Layer 12 of a small transformer language model trained on English Wikipedia (15 layers, counted from 0, width 128).
A neuron adds its activation times its output weights to the MLP's output. To switch it off is to set its activation to zero at one token and run the rest of the model.

Output weights of the MLP neurons that the questions are about. A number n stands for (n - 128) times 0.015.
n0: 143, 118, 128, 128, 134, 131, 116, 91, 109, 116, 109, 118, 130, 130, 133, 155, 149, 115, 148, 107, 114, 138, 126, 119, 128, 116, 125, 121, 110, 189, 113, 132, 130, 133, 144, 145, 139, 119, 125, 133, 104, 120, 125, 98, 115, 136, 115, 130, 131, 152, 106, 129, 139, 124, 188, 153, 130, 136, 106, 116, 133, 123, 115, 123, 169, 166, 125, 138, 120, 115, 135, 152, 106, 122, 150, 127, 137, 153, 117, 142, 92, 128, 121, 116, 141, 78, 117, 131, 141, 120, 143, 119, 95, 146, 120, 134, 138, 119, 131, 142, 82, 173, 115, 127, 137, 175, 144, 150, 122, 100, 142, 98, 116, 150, 115, 129, 148, 102, 139, 126, 107, 122, 133, 128, 130, 144, 134, 135
n48: 130, 150, 137, 141, 115, 106, 142, 154, 93, 141, 128, 128, 110, 135, 138, 117, 163, 110, 136, 116, 138, 128, 141, 115, 117, 100, 127, 141, 136, 112, 130, 141, 133, 116, 133, 134, 118, 141, 117, 105, 127, 135, 107, 117, 180, 118, 161, 108, 123, 143, 130, 132, 136, 173, 114, 121, 103, 107, 135, 121, 139, 148, 133, 101, 121, 146, 124, 121, 131, 89, 124, 140, 136, 127, 124, 115, 127, 143, 85, 139, 137, 123, 114, 125, 143, 148, 123, 136, 139, 127, 117, 120, 121, 136, 166, 126, 136, 142, 119, 108, 143, 130, 118, 107, 140, 102, 113, 118, 130, 127, 123, 128, 145, 122, 142, 139, 142, 89, 140, 133, 118, 153, 149, 139, 69, 146, 123, 136
n70: 144, 141, 111, 134, 146, 147, 94, 146, 117, 151, 128, 123, 147, 105, 144, 146, 131, 123, 110, 102, 96, 136, 139, 136, 161, 129, 97, 111, 129, 116, 118, 145, 114, 111, 97, 112, 112, 132, 95, 152, 118, 138, 129, 115, 125, 135, 107, 120, 145, 150, 100, 114, 133, 124, 104, 129, 123, 131, 142, 133, 136, 140, 115, 126, 148, 136, 112, 131, 137, 113, 113, 122, 126, 120, 134, 115, 139, 137, 137, 120, 150, 131, 104, 143, 109, 143, 160, 111, 140, 138, 140, 152, 152, 110, 107, 139, 139, 156, 121, 135, 104, 106, 114, 111, 139, 116, 111, 132, 133, 135, 126, 144, 142, 111, 125, 88, 148, 144, 104, 131, 147, 112, 146, 129, 130, 116, 157, 158
n89: 124, 112, 102, 120, 135, 133, 124, 127, 123, 129, 132, 135, 109, 118, 130, 114, 143, 105, 161, 105, 114, 125, 138, 114, 138, 144, 161, 117, 133, 126, 124, 133, 136, 158, 132, 143, 133, 150, 107, 127, 115, 134, 149, 150, 138, 132, 110, 144, 133, 110, 135, 141, 143, 154, 148, 101, 162, 97, 125, 136, 104, 147, 119, 172, 127, 137, 118, 111, 122, 133, 124, 130, 125, 115, 115, 130, 128, 157, 151, 118, 139, 140, 132, 127, 128, 103, 135, 139, 132, 76, 96, 127, 136, 134, 119, 109, 126, 126, 128, 115, 132, 131, 116, 134, 121, 126, 90, 125, 140, 99, 111, 126, 116, 111, 139, 129, 155, 139, 118, 134, 116, 128, 116, 118, 132, 126, 128, 147
n139: 126, 148, 98, 100, 137, 130, 122, 124, 138, 135, 143, 109, 141, 120, 143, 109, 138, 153, 108, 114, 133, 115, 109, 135, 111, 121, 140, 115, 153, 132, 126, 138, 110, 110, 91, 145, 119, 128, 135, 116, 113, 125, 110, 114, 114, 145, 105, 137, 124, 140, 119, 146, 123, 145, 128, 135, 128, 138, 147, 125, 114, 110, 139, 159, 114, 140, 110, 148, 131, 128, 106, 128, 132, 124, 109, 129, 128, 151, 133, 141, 123, 151, 117, 151, 121, 98, 110, 134, 160, 145, 143, 133, 116, 116, 176, 112, 161, 113, 127, 151, 120, 138, 116, 131, 111, 124, 132, 153, 154, 118, 150, 140, 129, 147, 107, 133, 140, 125, 120, 139, 133, 112, 122, 113, 134, 98, 137, 123
n208: 113, 150, 134, 139, 136, 120, 132, 143, 144, 122, 140, 127, 108, 135, 127, 112, 155, 132, 124, 137, 128, 115, 135, 127, 116, 122, 104, 126, 116, 116, 112, 148, 122, 134, 155, 126, 130, 118, 118, 106, 124, 123, 101, 129, 53, 125, 139, 124, 92, 146, 149, 137, 131, 107, 126, 107, 106, 125, 128, 149, 140, 137, 120, 136, 110, 125, 126, 122, 140, 154, 150, 142, 118, 153, 157, 139, 110, 107, 83, 132, 118, 120, 148, 133, 144, 124, 141, 132, 151, 123, 134, 121, 126, 105, 113, 119, 135, 118, 156, 109, 128, 132, 147, 123, 123, 140, 127, 84, 118, 128, 146, 132, 158, 147, 124, 154, 148, 128, 132, 136, 138, 149, 137, 127, 103, 115, 118, 107
n324: 108, 152, 127, 135, 140, 109, 125, 145, 134, 143, 146, 128, 130, 145, 142, 126, 124, 137, 148, 135, 112, 135, 133, 93, 129, 119, 141, 148, 119, 136, 138, 130, 109, 116, 125, 141, 107, 108, 150, 147, 145, 116, 121, 125, 122, 127, 130, 113, 111, 105, 128, 134, 124, 118, 176, 115, 133, 103, 119, 167, 111, 140, 116, 125, 150, 137, 142, 113, 100, 93, 150, 122, 107, 101, 107, 146, 103, 131, 113, 111, 134, 121, 111, 133, 139, 122, 128, 108, 133, 133, 133, 138, 100, 135, 147, 107, 159, 121, 148, 112, 136, 125, 133, 148, 130, 125, 121, 143, 143, 152, 119, 134, 134, 132, 139, 110, 149, 124, 144, 128, 110, 108, 140, 140, 110, 139, 127, 107
n332: 136, 130, 106, 131, 118, 130, 117, 141, 97, 134, 134, 144, 139, 130, 140, 121, 130, 135, 145, 137, 114, 148, 139, 103, 122, 122, 128, 122, 106, 127, 114, 137, 115, 126, 107, 132, 139, 143, 132, 134, 139, 135, 127, 113, 137, 122, 98, 151, 123, 140, 114, 127, 163, 120, 52, 141, 116, 153, 126, 129, 136, 149, 141, 124, 101, 141, 147, 115, 99, 112, 139, 123, 117, 119, 133, 129, 162, 123, 115, 139, 134, 83, 115, 118, 128, 143, 135, 132, 132, 117, 146, 116, 124, 127, 158, 114, 127, 143, 136, 142, 137, 69, 153, 128, 134, 135, 120, 115, 153, 110, 135, 134, 144, 104, 124, 147, 130, 128, 129, 106, 134, 147, 141, 114, 124, 128, 134, 116
n372: 98, 138, 124, 148, 130, 84, 129, 101, 145, 136, 147, 138, 108, 120, 102, 127, 121, 128, 140, 115, 137, 119, 121, 141, 123, 115, 132, 120, 142, 166, 146, 110, 163, 128, 129, 140, 123, 126, 141, 136, 162, 148, 113, 124, 156, 131, 128, 133, 133, 113, 142, 107, 116, 145, 125, 119, 138, 103, 122, 136, 150, 117, 141, 123, 148, 122, 138, 124, 154, 152, 127, 152, 132, 139, 147, 133, 126, 129, 117, 132, 107, 150, 119, 93, 110, 124, 143, 119, 113, 128, 131, 101, 109, 122, 149, 118, 110, 119, 112, 130, 128, 139, 126, 137, 116, 116, 119, 138, 144, 157, 132, 120, 131, 134, 119, 89, 124, 127, 118, 119, 128, 120, 136, 126, 103, 112, 147, 106
n388: 135, 107, 124, 157, 132, 114, 131, 132, 135, 110, 109, 138, 152, 119, 134, 131, 128, 124, 110, 143, 117, 121, 152, 106, 126, 127, 129, 130, 127, 189, 126, 122, 132, 122, 130, 129, 105, 110, 133, 124, 123, 148, 116, 153, 135, 132, 138, 118, 122, 133, 120, 126, 160, 102, 141, 144, 120, 132, 113, 136, 136, 127, 122, 140, 128, 127, 156, 114, 110, 124, 140, 104, 168, 142, 123, 125, 135, 126, 126, 137, 133, 122, 118, 154, 142, 166, 135, 100, 144, 111, 119, 129, 136, 146, 102, 124, 130, 125, 135, 116, 135, 93, 143, 101, 132, 117, 116, 119, 123, 96, 104, 110, 157, 115, 117, 119, 129, 125, 120, 123, 133, 145, 123, 125, 108, 135, 120, 156
n436: 120, 136, 141, 135, 123, 108, 153, 131, 122, 102, 151, 146, 120, 126, 150, 115, 141, 139, 146, 146, 122, 138, 105, 115, 121, 140, 149, 128, 137, 180, 156, 120, 135, 112, 129, 136, 150, 117, 122, 107, 114, 113, 139, 143, 96, 150, 102, 122, 152, 136, 120, 118, 102, 110, 163, 127, 125, 117, 116, 135, 159, 116, 131, 115, 152, 138, 139, 119, 143, 124, 137, 111, 124, 99, 116, 153, 150, 114, 133, 119, 131, 140, 114, 124, 112, 137, 143, 119, 98, 139, 140, 116, 123, 132, 112, 105, 116, 104, 134, 115, 145, 122, 102, 124, 132, 130, 128, 128, 122, 141, 125, 142, 134, 113, 120, 132, 120, 134, 108, 158, 143, 135, 125, 130, 82, 144, 129, 126
n437: 138, 93, 128, 145, 120, 109, 132, 137, 120, 133, 146, 153, 114, 108, 131, 137, 154, 135, 120, 138, 136, 129, 148, 140, 104, 106, 127, 102, 146, 131, 106, 125, 137, 109, 108, 105, 154, 117, 111, 123, 137, 135, 148, 139, 109, 117, 104, 121, 109, 138, 107, 113, 111, 145, 4, 117, 123, 134, 98, 132, 138, 122, 131, 124, 140, 140, 121, 113, 144, 126, 112, 151, 126, 133, 111, 145, 135, 137, 146, 114, 122, 197, 138, 154, 153, 162, 142, 115, 129, 97, 142, 155, 160, 128, 138, 141, 119, 114, 126, 142, 126, 182, 120, 151, 142, 144, 133, 107, 156, 109, 123, 138, 129, 130, 137, 151, 131, 105, 87, 129, 94, 111, 121, 124, 113, 109, 152, 140
n459: 136, 129, 100, 157, 158, 121, 117, 107, 103, 119, 152, 123, 130, 132, 155, 115, 137, 129, 132, 127, 142, 128, 138, 115, 139, 136, 154, 143, 125, 174, 127, 148, 119, 119, 123, 111, 134, 120, 140, 118, 147, 101, 111, 144, 138, 123, 135, 126, 144, 143, 121, 104, 119, 99, 135, 128, 121, 139, 137, 146, 109, 124, 100, 130, 144, 130, 109, 121, 124, 132, 111, 159, 117, 140, 150, 123, 122, 126, 118, 138, 122, 120, 130, 111, 136, 161, 139, 121, 135, 115, 133, 128, 112, 130, 139, 111, 118, 151, 130, 139, 136, 140, 114, 147, 135, 121, 146, 140, 124, 96, 134, 141, 115, 85, 104, 123, 113, 118, 120, 141, 103, 118, 144, 146, 135, 120, 111, 121
n502: 117, 120, 111, 119, 111, 152, 140, 137, 106, 135, 140, 151, 121, 137, 123, 108, 125, 127, 141, 140, 139, 154, 125, 128, 118, 136, 140, 132, 109, 166, 112, 137, 144, 123, 124, 128, 156, 131, 110, 124, 125, 96, 124, 109, 131, 106, 118, 123, 139, 129, 100, 122, 102, 144, 190, 119, 128, 145, 132, 120, 117, 125, 119, 137, 138, 139, 121, 130, 151, 128, 148, 132, 114, 141, 126, 134, 110, 101, 98, 94, 135, 124, 144, 146, 123, 145, 121, 141, 112, 128, 126, 131, 131, 141, 130, 118, 125, 125, 143, 112, 157, 75, 103, 137, 136, 137, 122, 115, 148, 125, 101, 123, 111, 130, 139, 124, 110, 132, 150, 154, 98, 113, 139, 139, 140, 132, 129, 149
n509: 151, 130, 118, 147, 115, 127, 140, 153, 119, 99, 104, 125, 129, 119, 121, 166, 143, 115, 146, 147, 130, 139, 143, 109, 137, 119, 107, 119, 121, 162, 145, 122, 148, 178, 126, 142, 120, 151, 133, 126, 109, 126, 109, 142, 143, 161, 113, 118, 85, 131, 144, 162, 111, 142, 107, 121, 123, 130, 117, 129, 107, 92, 139, 114, 111, 124, 120, 155, 139, 109, 131, 123, 129, 119, 117, 95, 143, 116, 126, 136, 114, 141, 133, 150, 119, 94, 129, 135, 119, 124, 125, 103, 144, 151, 128, 118, 124, 130, 123, 126, 147, 103, 99, 132, 145, 143, 124, 105, 128, 125, 150, 128, 129, 141, 123, 145, 98, 106, 145, 148, 92, 147, 137, 116, 136, 139, 116, 131

Each question names a token from some text and the token that comes next. It shows the activations a of the neurons there, in the order above. A number n stands for (n - 128) times 0.047.

Then comes g, the gradient of the next token's log-probability with respect to the MLP's output, scaled to length 1. A neuron's effect is roughly proportional to its activation times (output weights . g). A number n stands for (n - 128) times 0.003.

"and ", then "was "
a: 136, 128, 122, 127, 126, 125, 136, 135, 122, 203, 123, 127, 125, 134, 123
g: 131, 183, 119, 172, 114, 134, 112, 116, 150, 161, 155, 155, 141, 148, 99, 157, 79, 146, 146, 157, 98, 114, 104, 108, 164, 109, 115, 140, 149, 118, 142, 122, 117, 177, 124, 90, 63, 124, 117, 102, 112, 135, 138, 101, 140, 77, 109, 104, 141, 107, 53, 114, 117, 169, 144, 113, 143, 149, 156, 132, 182, 135, 122, 119, 108, 150, 121, 56, 155, 124, 123, 185, 116, 139, 114, 96, 164, 67, 183, 110, 137, 160, 160, 213, 162, 110, 100, 92, 142, 102, 167, 131, 147, 113, 114, 183, 103, 114, 167, 108, 112, 101, 153, 151, 114, 117, 133, 89, 86, 135, 117, 87, 57, 108, 113, 112, 145, 134, 111, 180, 119, 190, 129, 150, 108, 159, 124, 129
Which neuron, switched off, lowers the next token's probability most? n388

"it ", then "advanced "
a: 125, 128, 126, 122, 134, 123, 122, 122, 122, 212, 126, 128, 125, 193, 126
g: 159, 144, 139, 121, 103, 91, 109, 128, 127, 130, 139, 112, 124, 81, 143, 112, 161, 128, 83, 110, 118, 91, 139, 157, 93, 168, 155, 135, 58, 117, 145, 128, 159, 101, 169, 164, 113, 133, 97, 129, 141, 150, 103, 130, 102, 106, 108, 157, 185, 143, 188, 126, 130, 123, 133, 149, 116, 156, 125, 151, 80, 139, 89, 172, 144, 94, 138, 156, 123, 118, 143, 65, 173, 132, 150, 175, 100, 103, 75, 82, 125, 99, 97, 127, 168, 123, 122, 128, 163, 137, 71, 171, 139, 199, 138, 136, 131, 154, 133, 121, 148, 148, 87, 166, 119, 99, 109, 137, 196, 100, 131, 112, 191, 80, 133, 151, 158, 67, 150, 114, 83, 135, 140, 111, 125, 103, 161, 63
Which two neurons, each switched off alone, lower its probability most, in order? n388, n502

"p", then "leads "
a: 125, 125, 126, 131, 191, 144, 128, 128, 177, 126, 126, 127, 129, 125, 199
g: 84, 144, 78, 156, 182, 135, 154, 114, 85, 117, 95, 157, 129, 69, 132, 150, 171, 143, 122, 161, 171, 130, 161, 127, 137, 113, 157, 105, 113, 143, 133, 106, 113, 184, 101, 103, 103, 136, 149, 148, 148, 182, 130, 138, 64, 93, 111, 85, 131, 105, 156, 95, 158, 167, 111, 141, 130, 133, 116, 130, 185, 110, 98, 130, 84, 162, 137, 97, 120, 165, 98, 141, 139, 89, 141, 163, 153, 129, 141, 116, 175, 123, 81, 144, 88, 109, 108, 87, 96, 111, 127, 103, 169, 130, 134, 113, 142, 172, 128, 66, 98, 62, 127, 167, 92, 107, 115, 144, 142, 165, 133, 139, 127, 211, 174, 89, 128, 116, 161, 120, 110, 112, 183, 120, 82, 136, 137, 147
Which neuron, switched off, raises the next token's probability most? n139

"inary ", then "Hospital"
a: 197, 126, 124, 122, 122, 128, 144, 123, 122, 122, 167, 124, 183, 124, 124
g: 85, 133, 135, 99, 120, 175, 177, 140, 157, 115, 100, 175, 112, 155, 120, 199, 141, 157, 87, 143, 149, 133, 93, 159, 115, 113, 144, 188, 129, 112, 137, 167, 142, 153, 111, 128, 130, 130, 102, 101, 114, 132, 95, 105, 141, 125, 100, 124, 109, 185, 102, 134, 130, 143, 153, 128, 125, 38, 198, 104, 86, 114, 93, 97, 122, 84, 147, 141, 148, 137, 122, 166, 108, 148, 156, 149, 174, 160, 67, 82, 116, 145, 119, 119, 130, 137, 154, 104, 178, 100, 166, 163, 110, 94, 128, 139, 147, 122, 133, 117, 148, 112, 125, 84, 173, 178, 171, 134, 69, 130, 145, 181, 111, 98, 131, 156, 91, 142, 132, 117, 95, 69, 99, 83, 106, 102, 118, 116
Which two neurons, each switched off alone, lower its probability most, in order? n0, n459

"experienced ", then "ri"
a: 131, 127, 158, 125, 129, 125, 162, 127, 126, 123, 145, 127, 122, 181, 156
g: 170, 84, 120, 187, 133, 111, 67, 170, 124, 79, 138, 151, 145, 124, 148, 101, 102, 72, 136, 168, 129, 117, 97, 109, 101, 174, 125, 60, 133, 159, 100, 137, 140, 144, 143, 121, 129, 117, 125, 58, 90, 143, 198, 94, 154, 114, 121, 166, 107, 103, 120, 127, 85, 130, 153, 139, 127, 159, 137, 131, 122, 127, 206, 172, 122, 162, 136, 146, 144, 143, 168, 134, 71, 121, 128, 122, 48, 108, 133, 116, 143, 142, 183, 89, 149, 127, 100, 134, 156, 195, 123, 138, 160, 147, 118, 105, 88, 75, 96, 131, 105, 125, 107, 115, 144, 96, 166, 161, 125, 129, 79, 138, 143, 91, 133, 115, 155, 152, 115, 103, 133, 167, 153, 132, 117, 124, 168, 117
Which two neurons, each switched off alone, lower its probability most, in order? n502, n436

"mal ", then "fighting"
a: 197, 128, 122, 126, 122, 123, 131, 127, 127, 122, 200, 128, 127, 131, 122
g: 167, 121, 156, 170, 141, 99, 143, 190, 147, 87, 84, 149, 160, 91, 151, 126, 150, 74, 160, 89, 88, 105, 172, 105, 180, 169, 126, 127, 77, 138, 141, 95, 120, 109, 132, 85, 184, 145, 128, 151, 132, 94, 208, 178, 125, 131, 98, 127, 81, 125, 119, 109, 115, 121, 121, 148, 150, 154, 172, 85, 138, 94, 84, 158, 137, 148, 174, 187, 124, 81, 165, 119, 93, 107, 157, 110, 144, 140, 107, 74, 85, 129, 103, 107, 127, 125, 112, 140, 135, 83, 124, 173, 124, 145, 122, 102, 80, 139, 175, 150, 118, 140, 111, 112, 110, 81, 128, 164, 157, 107, 104, 117, 128, 130, 157, 141, 120, 149, 177, 146, 151, 117, 129, 127, 139, 116, 77, 87
Which two neurons, each switched off alone, lower its probability most, in order? n0, n436

"the ", then "U"
a: 125, 128, 122, 123, 141, 125, 122, 127, 141, 127, 124, 128, 134, 123, 124
g: 119, 193, 155, 114, 157, 107, 102, 119, 176, 109, 98, 155, 175, 126, 170, 90, 139, 154, 181, 114, 144, 60, 120, 182, 167, 133, 119, 146, 87, 116, 83, 104, 99, 143, 159, 85, 111, 84, 134, 135, 107, 150, 104, 106, 159, 141, 105, 168, 149, 103, 95, 153, 125, 179, 124, 141, 130, 150, 93, 137, 89, 168, 113, 95, 114, 153, 95, 143, 105, 172, 133, 112, 152, 134, 110, 146, 171, 184, 139, 142, 103, 179, 128, 146, 100, 128, 64, 153, 149, 168, 163, 115, 95, 121, 165, 137, 129, 159, 96, 126, 130, 100, 69, 119, 157, 171, 99, 127, 172, 91, 110, 106, 145, 164, 139, 107, 108, 125, 112, 95, 109, 108, 87, 136, 120, 150, 66, 84
Which neuron, switched off, lowers the next token's probability most? n139

"their ", then "cow"
a: 164, 126, 124, 124, 127, 122, 134, 123, 124, 122, 167, 127, 127, 125, 128
g: 139, 119, 117, 173, 156, 72, 124, 149, 152, 134, 60, 149, 159, 181, 97, 137, 127, 107, 114, 139, 121, 155, 171, 127, 146, 170, 131, 78, 121, 139, 155, 125, 102, 117, 116, 100, 153, 153, 122, 90, 189, 99, 201, 121, 129, 116, 115, 193, 155, 111, 127, 120, 125, 104, 126, 123, 135, 109, 149, 146, 144, 117, 122, 184, 139, 140, 111, 119, 148, 64, 165, 126, 103, 100, 138, 118, 88, 102, 135, 121, 144, 134, 185, 78, 145, 95, 147, 115, 125, 124, 142, 140, 182, 140, 134, 84, 97, 82, 89, 126, 70, 112, 96, 83, 117, 112, 153, 136, 138, 115, 113, 116, 161, 129, 140, 143, 75, 152, 137, 151, 123, 143, 146, 216, 101, 76, 74, 180
Which neuron, switched off, lowers the next token's probability most? n436

"and ", then "mo"
a: 169, 127, 123, 127, 123, 123, 172, 122, 127, 155, 132, 128, 128, 194, 166
g: 159, 107, 156, 118, 112, 133, 137, 155, 119, 83, 166, 110, 85, 137, 160, 172, 168, 159, 152, 94, 85, 142, 53, 130, 118, 197, 125, 121, 112, 138, 94, 128, 67, 157, 157, 124, 115, 82, 170, 91, 128, 132, 121, 130, 129, 119, 150, 181, 126, 166, 80, 105, 160, 100, 168, 119, 159, 134, 165, 108, 135, 101, 161, 92, 135, 171, 167, 148, 111, 118, 138, 122, 87, 115, 76, 112, 155, 148, 126, 147, 96, 160, 120, 115, 138, 121, 90, 72, 127, 184, 137, 164, 109, 174, 98, 148, 143, 136, 66, 106, 144, 135, 147, 118, 139, 81, 147, 166, 104, 115, 104, 145, 128, 120, 155, 104, 167, 111, 112, 113, 105, 146, 181, 173, 93, 131, 109, 60
Which neuron, switched off, lowers the next token's probability most? n0

"and ", then "enslaved "
a: 157, 127, 122, 127, 122, 124, 137, 138, 127, 159, 123, 124, 124, 131, 141
g: 133, 79, 98, 122, 112, 157, 123, 177, 137, 115, 90, 155, 98, 134, 111, 125, 57, 143, 86, 157, 78, 112, 128, 138, 75, 99, 141, 109, 88, 141, 219, 59, 160, 183, 149, 160, 123, 127, 72, 109, 151, 103, 173, 128, 136, 135, 103, 117, 153, 174, 99, 158, 123, 113, 143, 147, 116, 129, 125, 139, 156, 140, 117, 127, 167, 149, 87, 138, 114, 38, 147, 127, 128, 141, 175, 152, 142, 128, 143, 117, 88, 102, 114, 97, 86, 126, 166, 142, 196, 134, 109, 178, 123, 155, 170, 129, 129, 167, 139, 96, 107, 118, 135, 100, 158, 100, 155, 138, 122, 105, 106, 157, 169, 106, 109, 161, 139, 157, 93, 163, 117, 105, 136, 108, 97, 121, 123, 156
Which two neurons, each switched off alone, lower its probability most, in order? n388, n0

"first ", then "went "
a: 128, 128, 127, 123, 135, 122, 122, 125, 125, 182, 123, 128, 125, 186, 122
g: 121, 150, 130, 170, 156, 115, 117, 156, 134, 109, 144, 111, 164, 116, 142, 44, 103, 143, 159, 178, 157, 97, 156, 128, 142, 122, 118, 121, 88, 127, 132, 117, 141, 114, 150, 72, 112, 156, 106, 146, 141, 197, 172, 130, 153, 119, 76, 180, 125, 87, 115, 114, 145, 97, 135, 130, 166, 116, 157, 138, 99, 128, 141, 157, 133, 140, 151, 124, 135, 83, 87, 143, 132, 81, 110, 85, 151, 152, 149, 95, 128, 140, 163, 182, 151, 125, 149, 134, 124, 168, 110, 152, 118, 105, 123, 106, 152, 159, 100, 122, 83, 72, 131, 165, 81, 109, 122, 170, 29, 92, 70, 127, 163, 94, 112, 157, 131, 119, 148, 111, 158, 128, 158, 117, 130, 190, 86, 92
Which neuron, switched off, lowers the next token's probability most? n388

"first ", then "wartime "
a: 136, 128, 123, 127, 122, 124, 123, 127, 122, 129, 210, 128, 125, 122, 146
g: 157, 84, 209, 140, 135, 143, 136, 150, 152, 122, 160, 123, 148, 165, 138, 159, 120, 110, 126, 107, 133, 67, 102, 121, 151, 142, 130, 123, 112, 146, 166, 93, 153, 131, 122, 144, 142, 174, 84, 122, 76, 139, 102, 136, 75, 166, 135, 143, 158, 79, 131, 147, 188, 127, 118, 76, 173, 127, 149, 175, 132, 140, 64, 119, 142, 142, 139, 97, 146, 116, 93, 125, 109, 110, 128, 91, 152, 78, 96, 140, 130, 92, 85, 130, 150, 130, 104, 64, 145, 136, 143, 156, 189, 179, 91, 135, 103, 98, 199, 106, 109, 147, 118, 103, 122, 141, 186, 61, 158, 136, 102, 153, 103, 166, 111, 170, 119, 83, 108, 129, 146, 114, 124, 116, 112, 110, 106, 152
Which neuron, switched off, lowers the next token's probability most? n436

"em", then "non "
a: 127, 138, 125, 126, 125, 125, 123, 128, 197, 125, 126, 127, 149, 128, 126
g: 164, 157, 122, 107, 125, 162, 93, 111, 113, 117, 150, 131, 85, 161, 114, 85, 148, 136, 116, 199, 66, 137, 107, 131, 113, 92, 116, 129, 106, 152, 160, 111, 134, 129, 111, 155, 132, 116, 116, 144, 174, 140, 169, 96, 131, 140, 106, 205, 131, 107, 138, 69, 156, 91, 122, 134, 158, 84, 80, 96, 189, 111, 128, 130, 138, 144, 128, 184, 128, 99, 118, 144, 123, 123, 81, 155, 91, 94, 133, 129, 159, 128, 150, 135, 58, 96, 124, 101, 84, 171, 139, 83, 119, 135, 159, 161, 163, 36, 98, 99, 173, 105, 155, 174, 114, 157, 104, 116, 164, 113, 109, 174, 149, 151, 159, 113, 91, 133, 153, 116, 117, 142, 171, 135, 123, 145, 143, 136
Which neuron, switched off, lowers the next token's probability most? n372

"and ", then "Troy "
a: 128, 127, 125, 127, 122, 126, 134, 125, 125, 169, 123, 125, 127, 139, 130
g: 121, 91, 93, 176, 122, 91, 98, 105, 136, 161, 150, 153, 120, 108, 168, 108, 135, 136, 93, 73, 110, 76, 177, 139, 108, 108, 100, 69, 100, 142, 125, 157, 116, 112, 97, 104, 106, 114, 168, 150, 114, 145, 143, 146, 150, 166, 139, 149, 103, 110, 136, 143, 130, 110, 71, 190, 131, 129, 101, 134, 129, 117, 136, 136, 72, 124, 138, 110, 178, 179, 145, 131, 96, 162, 147, 147, 128, 156, 234, 117, 139, 169, 134, 125, 118, 162, 142, 127, 130, 149, 144, 114, 104, 132, 138, 84, 135, 144, 180, 142, 124, 77, 117, 132, 79, 94, 123, 160, 127, 121, 133, 145, 118, 147, 85, 182, 59, 80, 169, 146, 128, 133, 82, 186, 118, 101, 109, 160
Which neuron, switched off, lowers the next token's probability most? n388

"th ", then "Rifle "
a: 123, 127, 122, 128, 126, 127, 123, 123, 167, 139, 173, 125, 123, 153, 129
g: 79, 152, 95, 126, 149, 115, 107, 122, 97, 109, 149, 139, 147, 92, 112, 111, 121, 127, 123, 124, 110, 126, 135, 117, 162, 126, 159, 167, 159, 128, 116, 161, 105, 87, 126, 155, 145, 151, 157, 82, 119, 120, 185, 150, 105, 145, 132, 129, 114, 104, 140, 78, 111, 121, 151, 120, 167, 146, 116, 103, 126, 109, 160, 100, 141, 65, 158, 93, 108, 88, 105, 92, 146, 130, 141, 124, 74, 63, 117, 120, 147, 127, 108, 104, 207, 178, 123, 125, 120, 117, 114, 167, 168, 140, 144, 126, 118, 117, 185, 142, 59, 217, 128, 114, 78, 111, 120, 101, 160, 68, 158, 105, 114, 126, 163, 188, 208, 187, 160, 127, 122, 110, 136, 134, 143, 124, 136, 122
Which neuron, switched off, raises the next token's probability most? n372

"Offensive ", then "and "
a: 198, 127, 123, 125, 127, 127, 137, 175, 124, 146, 137, 127, 123, 125, 126
g: 172, 133, 142, 109, 123, 169, 150, 172, 114, 171, 156, 141, 124, 148, 90, 88, 150, 126, 141, 174, 126, 104, 102, 102, 137, 85, 174, 72, 126, 110, 120, 123, 168, 148, 125, 119, 93, 88, 159, 130, 66, 129, 101, 109, 121, 126, 126, 136, 182, 107, 128, 116, 105, 134, 122, 125, 133, 178, 135, 147, 156, 208, 124, 141, 155, 71, 127, 100, 145, 180, 128, 83, 74, 93, 121, 70, 173, 132, 112, 138, 69, 147, 178, 113, 120, 105, 145, 122, 163, 111, 154, 95, 155, 138, 95, 128, 69, 153, 146, 85, 88, 108, 153, 169, 121, 105, 108, 149, 116, 112, 158, 96, 123, 98, 136, 119, 129, 149, 113, 119, 222, 158, 162, 111, 148, 112, 123, 126
Which neuron, switched off, lowers the next token's probability most? n332

"his ", then "army "
a: 153, 125, 123, 126, 143, 125, 152, 122, 122, 125, 165, 124, 122, 122, 128
g: 90, 178, 130, 133, 128, 137, 146, 179, 161, 151, 164, 122, 161, 125, 157, 70, 133, 139, 143, 95, 90, 89, 126, 155, 130, 175, 166, 183, 107, 117, 187, 93, 122, 123, 158, 149, 117, 111, 99, 132, 124, 58, 137, 129, 137, 136, 144, 82, 108, 125, 128, 73, 121, 168, 136, 105, 144, 102, 109, 142, 98, 140, 102, 119, 157, 142, 123, 119, 157, 117, 109, 68, 60, 106, 137, 139, 87, 128, 81, 149, 140, 120, 127, 167, 166, 98, 118, 119, 177, 102, 115, 173, 154, 177, 180, 67, 130, 127, 138, 108, 127, 113, 92, 178, 87, 80, 160, 147, 142, 125, 109, 115, 152, 83, 138, 141, 131, 93, 131, 184, 131, 100, 128, 135, 89, 145, 192, 112
Which two neurons, each switched off alone, lower its probability most, in order? n324, n436

"its ", then "personnel "
a: 167, 127, 139, 126, 128, 126, 131, 126, 126, 122, 161, 127, 124, 147, 147
g: 80, 194, 146, 109, 142, 171, 130, 124, 102, 117, 119, 166, 102, 116, 134, 143, 115, 90, 78, 70, 158, 89, 99, 105, 131, 121, 116, 118, 131, 95, 178, 124, 99, 95, 149, 153, 125, 153, 86, 147, 143, 148, 156, 146, 135, 136, 78, 94, 168, 152, 97, 124, 109, 135, 127, 139, 140, 116, 111, 70, 131, 142, 51, 118, 134, 161, 147, 130, 85, 157, 158, 129, 122, 110, 114, 117, 124, 116, 82, 165, 72, 122, 91, 141, 142, 162, 149, 128, 131, 83, 119, 125, 185, 197, 162, 172, 116, 141, 161, 140, 93, 159, 74, 132, 106, 151, 108, 111, 74, 104, 99, 126, 146, 150, 113, 155, 141, 129, 189, 152, 133, 135, 181, 122, 111, 188, 175, 156
Which neuron, switched off, lowers the next token's probability most? n0